Layer 15 of a small transformer language model trained on English Wikipedia (20 layers, counted from 0, width 96).
A neuron's activation on a vector x is GELU(weights . x + bias), where the dot is the dot product.
The model reads these tokens: "ight" " and" " Br" "and" "on" " Thomas" "'s" " Char" "ley" "'s" " A" "un" "t" ".\n" "F" "red" "er" "ick" " W" "ard" " open" "ed"

The vector x that enters this layer's MLP at each token. A number n stands for n times 0.017.
0 "ight": 60 45 -9 41 24 65 79 27 66 -6 22 -77 144 14 -60 -6 -62 2 -127 7 190 -60 44 23 30 -50 16 67 -5 -40 -169 -130 46 -18 -12 12 -189 67 106 -95 -11 -80 -10 0 16 20 -33 78 -35 107 -46 -59 -199 -39 39 10 -41 5 69 42 -20 24 -10 -86 -75 152 9 -35 137 133 -87 1 53 -64 50 -208 12 7 -72 -40 29 28 18 -16 23 29 37 29 -26 -102 4 49 78 1 31 4
1 " and": 56 4 22 46 34 12 85 23 42 30 46 -34 115 18 -22 -4 -81 43 -47 7 21 -13 67 4 11 -26 9 -3 -27 11 -48 -60 61 -9 22 -3 -188 10 107 -11 -25 -27 -4 -33 -27 11 -26 -22 -11 83 -27 10 -40 -39 102 -8 -87 -16 22 21 -29 42 30 28 -44 156 39 3 87 76 -23 -5 -34 -67 -6 -466 46 -22 3 -52 71 -14 9 -13 30 -15 38 13 26 -88 -37 54 35 -38 26 -31
2 " Br": 40 17 -19 126 42 11 44 96 25 69 -28 67 121 97 -6 -29 -155 5 -85 58 -100 -47 5 20 -40 -16 -78 -15 -54 -48 -76 -42 22 10 25 41 -35 52 169 69 -104 8 -7 -25 -94 -59 -62 -18 20 44 40 -192 -92 85 53 -154 -13 -85 -42 -32 -11 -78 40 -48 -46 184 -185 69 128 5 148 -70 104 41 60 -85 -24 33 81 -81 17 22 137 -13 39 6 -128 34 112 -65 -14 -45 -73 39 -5 41
3 "and": -65 25 -41 72 -35 -19 94 -22 74 35 52 -64 21 0 113 -72 -115 -18 -60 127 173 -8 -53 25 24 -63 -3 52 -149 -61 17 -101 -39 33 5 -1 -242 79 66 33 21 -52 48 -69 -12 -98 23 79 -35 -37 22 -22 57 -56 29 -80 90 -4 -44 -49 -66 -87 -56 108 52 208 -10 112 52 15 82 -38 -33 32 -85 6 -101 15 135 -135 -26 125 -231 47 61 -47 154 39 100 -47 3 -67 -105 -56 44 54
4 "on": 26 -66 -32 -7 -28 12 -61 -23 56 -26 -77 -135 32 66 128 21 -26 -118 -138 78 165 -32 -117 -76 -56 58 70 -69 -111 29 -111 -3 8 36 8 47 -202 6 159 2 -89 8 247 7 4 -28 36 -57 -62 6 14 -93 179 -53 116 -127 -44 -60 -70 -10 30 -47 3 -21 29 206 27 22 61 68 -38 -68 46 87 24 -64 108 -60 17 -38 2 29 69 52 30 28 -30 -1 37 -21 44 43 -14 -54 -26 30
5 " Thomas": 65 -45 -53 79 -27 -23 135 -23 26 1 -34 71 69 8 89 -1 -85 10 -22 -11 -29 -45 -40 -38 -17 -48 -20 26 -54 -3 -91 -26 -30 125 -22 -5 -330 7 80 7 -67 31 60 28 21 2 93 -30 -18 127 73 -24 10 -21 73 -157 -14 13 -59 -4 -4 -95 -20 -21 -31 169 72 67 107 77 -15 -64 81 70 71 -141 8 -16 -112 -43 -79 122 62 -130 24 78 113 50 87 -53 -55 57 -194 -30 -37 30
6 "'s": -9 27 5 -21 39 -4 95 28 -48 -22 -8 45 124 -58 43 -76 -48 7 -7 22 -72 5 -27 -11 12 -4 1 59 -42 -49 -109 -96 -21 66 -79 -56 -244 28 77 18 -38 -15 -30 -22 8 -20 21 -4 6 69 -47 31 13 -50 140 -75 -28 38 2 -47 35 -30 67 -17 -42 223 47 45 79 72 103 -26 31 14 9 -373 50 -37 98 29 103 10 0 -31 39 -46 -52 46 -4 19 -17 83 -54 -18 34 -6
7 " Char": 139 50 9 81 24 -101 91 39 31 28 -62 -80 21 58 83 -4 -55 -42 18 -90 -129 17 10 83 22 -157 9 77 -98 -16 -80 25 -28 68 13 -50 -109 -3 93 -101 -167 -56 5 -14 -20 -26 30 47 39 86 12 -127 36 5 60 -127 62 -43 -77 3 -33 -17 33 39 -13 156 72 212 86 62 223 -158 -28 -34 20 -54 33 71 -98 -179 -34 75 48 -105 76 -35 44 -87 56 -24 79 86 -153 74 -135 47
8 "ley": -48 58 -42 32 21 -29 43 29 59 45 14 -1 36 -7 17 -14 -192 -57 -104 68 124 -42 -102 -15 -103 -22 20 -50 -108 -115 -41 -18 -80 69 -30 -16 -265 -10 -17 24 -38 -39 188 -35 41 -37 88 -30 -47 101 -78 42 12 -71 -6 -139 69 -6 10 -26 -41 -90 39 51 -28 192 85 162 54 88 40 13 55 -14 -71 -102 7 39 -70 -97 -3 87 148 -24 73 33 67 69 -9 70 97 55 -197 -36 20 83
9 "'s": -39 32 10 -28 24 6 94 34 -61 -10 -13 40 88 -31 59 -37 -51 -24 -5 39 -80 19 -23 4 16 -12 38 69 -32 -55 -93 -86 -33 84 -107 -65 -234 24 68 17 -37 -24 -9 -7 3 -9 13 17 -5 43 -43 40 23 -66 128 -65 -16 32 27 -46 40 -27 67 -19 -37 233 50 41 70 96 115 -49 28 -2 -7 -392 27 -33 104 23 78 3 -7 -25 51 -59 -46 27 8 15 -4 66 -46 -10 24 -3
10 " A": 11 140 14 10 -6 72 -47 82 -57 31 -64 -28 22 69 -7 41 -53 14 -14 -38 -95 -139 -59 -46 35 -38 33 148 -86 -63 -84 -27 -1 74 -136 -59 -98 -61 156 39 -23 -47 29 35 6 -81 -42 5 3 60 -4 -155 -28 -17 89 -59 62 46 -21 33 -16 3 27 -12 5 236 39 53 118 125 110 61 -22 -166 -44 -141 34 32 140 -10 -1 83 84 -72 -55 -92 0 -165 124 -5 21 -83 -122 21 62 96
11 "un": 11 41 103 86 -6 0 25 161 -47 42 2 -118 -136 56 -21 57 17 -70 -83 -81 145 -72 -87 7 -8 -107 21 49 -35 -20 -93 -84 33 -73 -131 20 -62 -150 57 -44 -14 9 13 -25 60 -38 11 56 -47 -29 131 -127 -92 -72 89 -115 -26 -125 -143 -51 -15 68 76 0 77 218 124 69 -71 200 57 47 -36 -20 -134 -23 82 -71 151 -15 -12 76 101 -25 -15 -47 59 92 17 -30 103 -15 18 14 -30 80
12 "t": 6 -32 21 -11 62 61 -37 -28 38 21 -40 -72 -251 90 50 38 -19 -51 -59 67 160 40 -22 -44 13 -18 -31 44 21 35 3 55 20 -56 -19 -9 -134 -20 59 28 -13 -79 65 -132 73 29 -9 102 -155 -19 2 -112 6 33 118 -92 23 -7 -83 -41 30 59 32 -90 46 203 62 166 110 162 -46 28 0 -6 38 -139 79 -97 -58 8 -28 -63 44 -113 -50 -6 33 97 27 -14 -51 57 -251 12 14 39
13 ".\n": 114 -151 -55 129 -20 -21 89 65 81 -62 -27 5 122 -32 148 9 -131 -68 -46 -40 68 -78 16 -25 93 -69 -4 58 41 34 -163 -26 -4 -70 -39 7 -143 -11 -6 70 103 -56 -16 49 28 0 -78 53 -104 28 8 62 21 -56 132 27 -98 -192 -22 -2 19 -48 34 -2 -51 153 53 112 -127 23 46 38 -4 -11 31 -161 206 72 -8 -132 10 93 61 -88 59 -20 11 80 -37 -177 -17 12 -28 44 94 9
14 "F": 15 -85 69 72 27 38 158 -63 25 6 41 -73 14 -15 17 -57 -94 -22 -36 -41 32 -154 -2 4 94 84 -7 80 -30 10 -65 -52 -37 61 -77 29 126 89 143 134 -102 121 -54 -56 -41 95 101 82 -92 -5 -23 -194 -42 -1 -64 -82 -20 -30 92 70 4 4 132 -80 -14 75 -59 -72 0 -123 66 -15 -97 -77 -64 -65 126 46 77 -49 11 90 109 -124 13 -162 -55 -38 11 -23 126 -54 -90 84 46 2
15 "red": 41 -9 53 76 16 48 90 -32 25 -6 7 70 -58 101 27 -63 -118 -60 -98 -66 150 -192 -32 -17 15 -37 59 48 4 126 -36 195 20 -5 -103 25 -95 37 -23 108 -33 86 -65 43 33 -9 98 -82 31 -25 134 78 -5 -61 45 -88 6 57 20 37 103 -242 14 -64 118 152 -83 -9 0 5 -59 -29 -156 -117 48 -77 79 -71 161 -97 -28 -21 86 13 -6 -123 70 -103 7 -41 108 -70 65 -19 -117 47
16 "er": -4 21 -10 9 7 -117 -51 -37 98 53 62 27 -123 -32 73 6 -54 -35 -15 19 243 -187 -24 20 0 20 65 -12 -92 144 -24 69 -33 -168 48 27 -229 25 41 55 -12 -71 -84 -5 3 61 90 -38 -30 67 66 -75 181 -56 97 -49 138 -5 107 40 66 -57 -21 -54 -19 129 2 -32 84 -20 60 -101 -33 -77 -30 -107 103 -34 3 -46 -53 31 -33 -11 31 54 -52 32 28 6 91 -18 -187 12 -33 56
17 "ick": -111 -107 -18 21 -28 -69 101 31 76 46 64 26 -24 -38 -6 20 -36 -109 10 -67 122 -108 -85 -71 -14 73 53 -85 -165 -37 -24 -39 7 -16 66 77 -242 147 82 150 -128 25 93 57 21 -24 7 -48 57 81 15 -45 77 -54 136 -121 -5 -176 -18 168 37 -66 14 33 -33 131 74 161 -13 -11 -197 15 17 -20 5 -42 6 -69 -67 -17 -53 54 79 25 -47 51 -26 45 91 33 29 20 -152 -44 30 -38
18 " W": 6 -17 20 159 -72 44 91 -58 3 14 15 -33 68 -58 120 -88 -135 -103 -4 -4 -148 -127 -73 -32 -121 -13 -27 2 23 22 -35 1 25 52 -87 143 -155 200 160 77 -75 95 31 -140 55 18 14 -58 -45 135 5 -243 51 51 107 6 3 13 24 44 -7 -26 51 14 -21 102 4 -12 -37 -52 41 34 -48 92 28 -43 25 80 4 -90 -37 79 -53 -64 39 7 62 -9 27 -56 33 32 -179 57 -50 -9
19 "ard": -79 32 -29 83 -41 81 145 -26 65 -21 -3 34 -3 86 -57 -120 -87 8 -133 81 211 -148 74 -167 -85 -54 -13 -35 -79 35 -29 60 71 -5 -96 17 -194 38 37 85 -79 50 2 -85 63 -55 200 -101 23 51 18 -21 8 -31 75 -149 4 -31 2 12 -13 -140 87 -38 39 59 39 20 -48 81 133 -20 -72 46 67 -38 22 -1 126 64 18 125 9 -91 -28 15 97 -29 17 16 -99 -32 -4 -46 -119 77
20 " open": -130 -83 -31 -33 -12 113 142 -108 10 24 34 -80 150 -100 60 -27 -41 -121 -32 -20 41 -135 -101 2 -4 -17 -24 20 -75 -151 0 64 63 -128 6 76 -224 47 -28 10 -30 14 -79 -136 3 39 41 36 9 12 136 16 122 26 73 -146 19 14 -28 75 14 12 -36 10 29 100 -29 38 56 8 -88 19 -19 104 126 -121 24 -16 186 -84 212 107 61 20 35 -71 28 16 -35 -11 89 56 -78 -71 -51 29
21 "ed": -22 -103 -33 -20 -4 38 34 11 130 -48 53 4 66 163 55 -7 27 -79 5 -25 93 -150 37 16 28 2 115 22 -30 -35 -106 25 -6 -90 -23 53 -119 35 -45 1 -67 58 -30 -50 59 -34 59 40 69 -97 76 -32 159 -82 42 -50 41 -94 157 60 23 -103 -1 115 96 150 -28 -12 87 55 -108 -24 -31 -23 43 -322 -12 -114 105 7 89 67 41 0 25 -99 73 -26 -78 0 -38 14 -77 -144 -15 36

Each question shows the input weights of one neuron of the MLP. A number n stands for n times 0.0013.

n150 (bias -0.029): -97 155 36 -204 -248 -50 76 -43 48 -63 102 -58 37 -125 -72 -124 -48 23 -21 46 -52 22 3 91 29 -181 0 -150 -56 159 -42 9 3 -69 3 -21 58 -126 55 -14 59 -74 109 -63 44 -35 139 6 135 -55 -26 -49 -87 156 63 94 176 107 -193 17 -9 -86 39 34 52 151 -14 6 -112 62 -109 77 242 -70 121 69 115 -20 17 24 -172 71 -153 66 134 -17 -30 35 178 -63 -66 81 -90 0 -44 99
On which token does it fire most, and how strongly? 3 "and", at about 2.4

n180 (bias -0.096): 33 141 13 21 -105 -38 18 -16 -165 -13 -117 92 88 50 -106 -56 70 73 -119 -8 -46 50 -41 13 -44 194 62 -77 47 -111 -92 -101 11 73 96 38 59 8 -53 72 -65 -77 -72 130 84 60 91 18 -50 175 22 -67 -23 112 -7 -41 38 63 38 52 13 177 8 54 -51 -5 3 -54 7 212 -162 -63 132 -134 -18 5 -11 -72 -40 222 -55 -78 -168 -24 -88 62 -54 -77 51 39 -3 206 21 21 194 144
On which three tokens does it fire most, strongest first? 0 "ight", 10 " A", 6 "'s"

n69 (bias -0.085): -17 213 16 -39 -94 3 35 46 118 -137 0 115 82 -245 -46 -13 -26 -121 46 7 -98 135 -3 -20 27 -171 146 50 -84 -47 -136 66 139 -25 169 -166 107 93 -3 -26 168 102 163 -141 127 -176 52 -85 -59 3 -13 251 -36 99 51 -54 24 6 62 126 10 -65 -55 -257 -177 51 157 -27 -46 -10 -164 23 -39 -10 77 106 -148 320 -86 10 -60 -6 -30 0 -47 -130 -169 -13 214 -39 -10 -19 53 -36 67 -230
On which token does it fire most? 17 "ick"

n141 (bias -0.070): -34 120 -112 -134 -75 67 -161 -62 10 42 22 99 -85 16 -105 129 -109 17 -117 142 189 56 135 43 -115 -285 254 20 -36 -154 -54 161 -185 -176 -79 24 55 -144 -137 -10 48 99 -29 14 -105 135 42 -13 -56 -53 165 62 29 7 -126 0 24 170 124 -45 177 58 225 32 -100 -60 -93 -145 -9 16 7 -115 97 70 -64 15 -112 -51 -83 -30 66 -162 -118 89 85 3 73 -179 32 51 -106 133 159 -191 226 -3
On which three tokens does it fire most, strongest first? 21 "ed", 16 "er", 15 "red"

n362 (bias -0.054): 165 -170 178 23 16 143 -65 183 30 3 -112 -129 43 20 -20 -80 -150 34 -103 -100 -96 -70 96 -63 17 -322 11 101 -69 114 70 53 -87 64 121 -117 37 160 -119 -154 98 73 -52 -164 -148 123 10 -79 27 147 -65 107 -170 -7 -91 106 136 86 136 -33 86 52 -3 130 37 -288 -91 -157 15 46 85 23 -59 -152 -26 144 -223 13 30 -137 -42 36 -153 47 -67 13 0 -64 156 170 50 -53 107 116 -55 185
Its two highest activations, in order, are on tokens 15 "red", 7 " Char"

n40 (bias -0.060): 29 15 61 -141 -146 111 -128 -20 74 -60 -79 30 16 209 40 -37 181 -78 101 40 55 -65 -29 -48 -106 44 69 -144 34 81 3 0 83 0 -115 -41 74 -140 49 -94 75 11 97 122 50 -44 124 -17 -220 186 -152 -43 -98 -26 -284 77 41 33 44 148 76 -32 -159 -14 3 -10 167 -58 -114 -117 15 -57 -34 23 -28 13 -23 -94 3 85 -54 70 -149 51 46 28 -25 -26 147 -5 172 -59 17 51 110 176
On which token does it fire most, and how strongly? 4 "on", at about 0.56

n233 (bias -0.049): -67 -92 158 23 77 -86 -38 -114 139 17 187 -167 -3 45 46 -88 200 40 174 16 37 93 154 39 60 -89 -203 -167 -93 183 -164 145 -95 -87 252 -198 51 -3 -79 -82 54 91 -202 20 -25 150 22 -16 68 134 -80 12 16 -52 -9 101 -113 103 22 124 184 -10 -95 -22 36 -68 115 -53 9 105 -155 -117 134 165 61 -9 46 32 -164 -100 6 -74 43 130 -106 13 104 -154 -159 -142 -147 -70 0 -42 69 148
On which three tokens does it fire most, strongest first? 16 "er", 21 "ed", 0 "ight"

n246 (bias -0.023): 108 33 65 -98 45 -29 100 -67 -114 -124 -92 -210 202 -13 -70 102 -12 -237 185 134 -186 -64 88 -133 128 -45 94 42 13 -46 -155 78 105 -73 67 161 204 -10 -75 -205 141 41 -12 93 -28 -124 264 -28 41 32 -85 -60 -9 160 -44 130 150 12 -67 -90 -6 36 -143 -12 119 14 -10 -147 18 9 24 57 216 -39 44 -38 -83 59 -77 56 -61 -66 -91 -96 61 -6 95 -189 128 -81 10 -45 -22 -16 -179 119
Its two highest activations, in order, are on tokens 7 " Char", 10 " A"

n71 (bias -0.089): -84 -61 92 -61 -93 187 -217 -88 107 42 113 -9 6 -55 134 -187 -35 -100 34 214 -63 -50 265 -32 -84 -127 -100 53 77 -59 -51 173 29 16 -164 -88 -6 92 45 69 170 166 16 -72 -85 13 161 -13 -118 171 -124 3 -93 148 45 168 30 -3 14 3 -133 94 -112 -64 -3 77 -63 -90 -221 -70 41 121 170 -228 64 36 -131 121 -151 -64 -128 125 -23 160 224 -96 -107 -56 103 -15 -43 3 89 -33 51 -59
On which token does it fire most, and how strongly? 18 " W", at about 2.9

n143 (bias -0.009): -6 38 114 -208 202 12 -202 -12 -42 114 23 20 30 -51 -144 78 26 55 -53 211 -69 -126 -15 89 46 6 -60 27 59 -3 -33 111 -45 -83 263 -28 -58 47 -63 -90 38 -57 79 110 70 -83 104 -196 27 -172 -335 8 24 -12 3 58 55 52 -106 21 -69 25 167 23 -55 87 -146 31 -58 62 -76 3 -35 -12 29 268 78 -117 -48 -138 -128 -12 21 75 -66 -56 104 33 -100 104 -30 110 51 27 -116 -82
On which token does it fire most? 8 "ley"

n193 (bias -0.066): 22 145 -48 12 65 38 51 46 147 -278 -27 -138 162 -350 -56 -81 242 116 116 -19 -92 44 -13 -34 -67 94 131 31 6 -27 -80 115 65 44 -109 -118 -9 29 -172 16 67 -71 54 133 -60 -41 49 -43 -19 202 -120 67 -39 3 96 24 -47 24 89 42 61 -16 139 -6 -141 -28 100 -247 20 130 -69 -31 18 85 -21 -63 -71 -39 19 124 -23 -131 -9 -49 257 -49 0 65 -41 14 -65 -6 -41 -176 99 75
On which three tokens does it fire most, strongest first? 6 "'s", 9 "'s", 0 "ight"

n294 (bias -0.084): 9 84 38 62 45 -76 -143 -60 -181 41 17 78 -50 -107 -99 -48 38 238 81 69 49 66 40 -134 151 -18 16 -100 15 43 -132 -92 -87 154 111 -34 -53 -6 62 -21 56 119 49 119 46 25 106 -193 -198 -198 -25 85 -82 75 -167 -32 141 63 -139 -135 104 -210 -18 9 -36 103 -57 -159 -75 114 -63 42 59 -27 -18 6 -63 -61 -214 12 -166 -15 -46 108 128 77 26 -54 103 -109 -117 183 -94 105 35 -15
On which token does it fire most? 5 " Thomas"

n245 (bias -0.085): -46 -28 -83 -94 53 97 38 -32 117 38 34 -57 57 26 -145 -130 64 -120 50 128 31 70 -24 -44 106 -111 -34 33 12 104 19 194 -243 -31 30 43 107 -65 -77 83 -55 127 17 -3 14 -158 146 85 -104 77 -166 42 9 151 -78 -69 -75 220 85 -179 -12 116 14 176 -15 40 90 -42 -14 159 -178 -29 101 -245 -116 54 -118 -72 18 -227 83 107 66 47 39 -102 37 -80 -59 70 -184 -28 -74 -41 63 -9
Its two highest activations, in order, are on tokens 8 "ley", 21 "ed"

n250 (bias -0.059): -97 288 66 -119 100 57 -112 126 -114 20 -175 -28 92 -9 -147 91 -3 75 -82 -65 28 22 18 32 -66 72 56 36 49 -134 -76 69 -177 -11 3 -24 90 -52 10 74 58 18 -291 61 20 -115 -32 32 -159 -145 -21 69 12 233 -27 128 66 -20 -23 46 -38 -30 95 -189 -179 -24 89 -234 -71 86 62 102 66 33 11 22 -88 -100 -77 -63 -5 110 108 91 45 -185 -20 -44 -62 62 -47 30 -92 82 -37 146
On which token does it fire most, and how strongly? 10 " A", at about 1.8

n347 (bias -0.060): -99 -40 77 20 -31 -146 -71 181 0 -42 31 -51 8 26 -187 -85 51 -74 79 65 -34 78 342 -23 93 -116 3 -115 35 112 11 43 -6 151 74 -33 -38 -49 -107 -44 -32 -55 -94 86 34 -3 52 -35 29 -6 -33 66 -149 -12 -166 -74 149 -132 39 94 29 33 -34 -77 107 16 -139 39 -81 32 167 -73 49 -62 -157 83 20 -85 -297 66 -181 12 209 58 64 63 -23 71 -39 13 -24 38 112 -207 34 142
On which token does it fire most, and how strongly? 7 " Char", at about 0.47

n312 (bias -0.106): 57 -3 -105 -90 175 -72 -34 -56 230 -129 -59 54 86 23 56 -162 103 -101 126 53 -78 64 72 -84 -63 30 15 62 58 -31 -94 25 188 -53 -50 -51 22 -6 -89 -50 123 96 -105 77 71 45 29 -46 -29 -121 -75 107 109 -235 -110 213 -24 70 132 -220 -67 -3 -200 -134 -101 37 44 -6 -147 83 19 -105 109 24 -66 3 -187 -37 -6 -18 8 9 189 79 20 -49 -23 -15 59 -32 -21 135 174 -55 40 107
Its two highest activations, in order, are on tokens 21 "ed", 13 ".\n"

n50 (bias -0.049): -56 -184 67 -71 -48 -107 -126 0 -21 -104 118 -122 41 -3 -57 63 62 0 39 18 32 -37 -138 -30 6 -73 89 -88 -9 172 102 134 141 -14 106 28 -11 -213 31 -48 115 9 9 -41 0 -18 9 -80 42 9 -37 76 -115 6 5 -78 46 100 -70 56 -92 -65 -108 91 58 -63 112 -31 -28 203 -165 188 -94 -100 -53 127 -27 12 -145 246 -279 -27 -110 105 163 -30 14 -82 -80 46 66 -25 194 -156 -218 109
On which token does it fire most? 15 "red"

n219 (bias -0.097): 45 -8 142 -184 -104 202 11 33 -18 84 -109 42 -37 -239 -303 -29 11 -71 123 -143 70 139 150 178 289 -7 -73 -147 43 -195 -84 81 70 24 283 -154 -142 8 -63 165 204 160 -227 57 120 161 32 -58 44 -173 -52 -41 -158 66 -77 -81 52 -10 81 -7 51 41 186 -207 137 -136 -18 -7 3 111 -112 102 133 -48 36 168 -234 -167 70 -131 60 104 -108 73 28 -144 21 37 94 -10 106 -75 92 -87 53 -70
On which token does it fire most? 20 " open"

n72 (bias -0.087): 91 221 97 54 -49 109 -139 18 66 -33 -32 91 39 -57 -152 3 -62 -46 204 46 -46 66 -109 30 -172 -12 42 -70 254 136 67 264 143 -20 6 -81 -39 -79 -195 -79 -51 -70 74 127 -170 -97 111 0 73 70 121 100 -185 52 -150 -50 71 105 -117 68 -102 103 -42 -86 12 -99 43 31 -124 220 154 106 -21 -9 -48 -14 -91 -53 18 -65 0 51 -25 -121 -32 -45 -94 82 52 14 52 -88 98 9 -106 -166
On which token does it fire most? 11 "un"

n243 (bias -0.110): 91 246 -66 10 -169 -234 214 48 85 -29 102 -63 129 85 72 65 -43 195 0 14 -203 -39 -18 126 -123 -146 260 -17 -64 10 78 58 89 -49 -100 60 98 217 -148 -185 -37 126 -56 -46 -10 203 -54 95 21 38 -17 77 -215 -14 -53 -26 -108 33 -68 -174 -44 -176 43 -240 -156 -102 117 24 -120 -47 -83 -180 -90 62 -160 129 -116 93 21 74 -3 17 -91 140 0 13 -49 -96 -157 47 38 -6 241 126 -17 -100
On which token does it fire most? 7 " Char"

n174 (bias -0.021): 61 125 92 91 -114 -64 -37 89 22 53 39 55 -20 -73 -24 -82 -16 135 -43 0 -73 171 31 -8 -34 -36 63 -33 93 52 -80 -121 112 23 3 -31 -83 105 2 -183 -53 -100 -63 -125 -115 -137 21 -89 16 -46 -131 -92 -91 98 55 103 133 -34 24 234 97 -45 -19 77 8 -42 -91 -128 -3 106 72 -16 280 63 5 80 -98 13 27 198 15 51 86 147 137 -8 -87 -71 39 20 -167 120 -63 -19 24 -121
On which token does it fire most, and how strongly? 2 " Br", at about 2.2

n155 (bias -0.020): -20 -17 22 -103 34 -76 -54 188 -65 -3 125 -186 -69 -77 -65 183 6 106 -3 186 96 -121 -157 162 -187 -63 155 -138 -208 99 176 148 -42 -53 330 -44 -48 -166 -121 -170 10 152 -54 54 3 33 16 23 166 20 83 43 22 78 27 -154 183 174 36 13 26 23 -64 -57 -96 68 -85 -83 24 -35 -7 -133 51 26 29 203 -68 -44 -111 73 -59 58 -196 -52 84 48 -129 -82 -28 193 98 61 3 97 -16 -112
On which token does it fire most, and how strongly? 16 "er", at about 4

n37 (bias -0.047): -25 -93 -58 -30 -108 6 69 65 -100 64 57 53 72 86 57 188 72 -66 117 125 -247 41 -111 199 -53 -127 3 -46 27 -150 -42 -60 5 -109 -22 148 15 45 -85 -52 69 27 32 128 -42 -120 -5 13 -92 5 -22 -59 53 90 97 47 -30 -26 96 27 8 67 180 -21 -88 -27 69 -155 68 32 -123 35 93 -14 -122 90 -111 45 30 -81 35 104 -53 -141 70 8 47 -57 127 -171 -180 165 -25 22 -95 -69
On which token does it fire most, and how strongly? 18 " W", at about 2.1

n230 (bias -0.073): -64 27 -54 -72 156 199 -174 -69 -108 61 -9 160 27 52 -92 33 -61 -144 213 139 -265 -31 -34 151 -173 -188 -10 -53 74 122 48 49 -102 -227 -46 -51 137 -7 34 -155 81 -62 -118 -55 -270 20 78 137 79 -76 51 -6 -100 -3 -90 -22 10 25 138 -13 -167 7 -68 -32 -23 60 123 -20 -3 81 0 -190 39 -130 19 227 -105 90 17 84 -24 -3 -131 -56 110 -104 -245 -96 113 -15 23 133 60 122 -77 -100
On which token does it fire most? 7 " Char"

n295 (bias -0.081): -171 13 89 28 39 -29 -25 -34 -106 11 142 -30 40 -121 -44 -208 -6 73 135 -57 -138 -54 -52 94 -149 45 -17 95 77 30 -40 180 -3 -39 218 -49 6 20 41 -107 25 119 15 69 39 103 59 97 -22 79 32 -59 -148 95 -83 182 135 96 204 -49 -53 -6 80 -107 -197 -9 124 -87 -137 -46 -40 -75 172 -95 0 -23 31 98 -221 84 -112 96 35 -16 308 -37 76 -82 21 -203 -123 -29 -41 -94 18 -279
On which token does it fire most, and how strongly? 18 " W", at about 2

n84 (bias -0.090): -167 50 -68 -123 106 -75 3 10 -76 -170 -49 185 -3 -3 -190 67 68 -36 -59 -48 30 145 36 328 10 55 -165 64 37 15 -53 -172 -76 82 35 -75 65 -86 33 -185 134 206 71 23 37 251 -41 101 35 156 -244 -9 37 -77 -38 40 -23 21 102 9 -19 59 -40 53 58 -9 -39 -42 -68 106 -181 98 59 6 19 -85 127 9 -205 -173 -110 -172 205 -32 -82 37 -126 -134 85 69 -41 -54 131 -19 -40 -177
On which token does it fire most? 0 "ight"

n248 (bias -0.118): -58 108 12 -50 -134 3 -80 38 -100 -8 109 -46 -84 -94 53 44 22 70 -88 130 21 225 -23 22 74 10 -3 57 28 -141 -6 -90 -300 21 -57 -107 32 -246 -191 57 46 100 107 -79 -231 58 -12 215 -54 41 -74 139 -173 -16 -3 58 112 -45 167 111 -31 -58 -49 -83 -214 97 -16 -6 35 289 -130 38 52 -204 -12 -58 3 -31 -47 116 -97 -3 -48 -167 9 -155 33 -168 36 89 -35 -41 76 41 18 102
On which token does it fire most? 10 " A"

n157 (bias -0.036): 11 -259 -27 -28 -103 54 -31 -98 -90 -89 -148 -30 212 80 10 -56 -31 -11 42 151 53 60 -54 -7 122 203 74 -211 182 7 -22 -37 35 -260 186 -4 -55 -51 -124 7 117 98 10 270 -64 83 45 97 56 91 -182 135 -89 -46 -105 44 25 -13 62 -48 -97 -11 -55 -164 60 -35 -194 179 -55 -41 -63 -160 168 50 -27 283 35 -99 -49 258 22 -241 14 -84 -187 62 -155 25 194 -45 4 141 -123 -98 14 81
On which token does it fire most? 17 "ick"

n98 (bias -0.099): 59 302 -35 7 -51 -26 14 50 -96 9 213 -100 178 4 -111 -100 227 120 254 180 -34 -31 77 117 -217 91 45 -126 67 31 -82 -156 122 -96 -50 -324 17 -86 -93 -122 186 186 -87 60 7 125 -109 153 39 40 -106 17 105 0 -23 76 -51 198 134 154 -71 48 -7 -56 25 3 -188 143 46 -38 -117 -210 -88 29 -52 16 -61 -49 -86 40 52 -67 -208 79 -58 116 38 112 144 -59 -47 0 -43 78 -256 -296
Its two highest activations, in order, are on tokens 0 "ight", 1 " and"

n336 (bias -0.080): -107 23 61 -3 -81 55 -98 -179 25 91 -45 -73 -156 9 -6 41 -49 157 56 -88 75 24 81 -78 -42 -176 -123 203 -46 249 -40 93 -91 0 101 -23 29 203 -22 -95 136 151 -15 53 -170 94 -118 -16 19 -44 29 -47 -37 -164 -221 198 125 45 167 -95 -25 52 6 37 -102 51 -105 -39 -143 77 76 66 -43 -150 -111 32 47 15 -70 -132 46 12 42 160 -93 65 33 -98 84 -34 -316 -91 48 157 173 16
Its two highest activations, in order, are on tokens 16 "er", 10 " A"

n216 (bias -0.089): -194 86 -13 -98 41 132 -45 53 -105 -182 108 22 110 -46 23 -86 19 27 236 270 -136 60 -65 -63 65 74 -140 -207 156 -16 -219 -123 169 60 -47 65 -28 -349 -55 -30 -97 -10 154 55 3 -31 62 7 -40 -103 -244 97 10 -153 -64 6 291 -16 40 55 46 -92 52 -13 164 -18 -20 0 0 143 -21 59 10 91 -42 46 -80 58 -40 99 6 -33 -30 40 41 163 -224 27 -120 -45 -50 127 90 13 -135 -134
On which token does it fire most, and how strongly? 9 "'s", at about 0.89

n218 (bias -0.091): 78 -57 121 -27 -40 75 -131 0 75 -36 0 -50 -42 18 143 119 -6 -139 156 220 12 223 -128 -30 -153 -25 167 -77 78 104 -103 -126 -259 -9 245 -81 127 -120 82 -18 -92 197 -24 38 53 66 36 -157 3 -3 -12 14 -60 -55 -42 -130 115 -55 91 0 -72 -44 -74 3 -68 88 58 34 20 83 16 -61 -21 -43 -176 159 -119 133 18 109 -158 -36 -106 -49 -58 30 -176 -199 67 -108 -6 40 40 33 26 141
Its two highest activations, in order, are on tokens 4 "on", 7 " Char"

n305 (bias -0.089): -106 68 -21 55 -237 76 -24 -12 167 -26 108 -109 -75 -83 68 0 94 152 9 -59 92 92 -54 105 -90 -114 -13 -22 -55 95 60 109 -125 0 -81 -58 12 13 -78 -34 98 183 -39 205 -9 -35 147 53 -94 72 -108 73 -122 -72 -279 -36 35 24 79 67 62 247 -174 -58 35 -51 -183 16 -23 -27 109 -99 -113 -202 -55 -77 -90 -76 -88 -150 34 172 6 16 36 141 -27 9 -9 99 -22 -108 104 -37 -208 236
On which three tokens does it fire most, strongest first? 16 "er", 15 "red", 3 "and"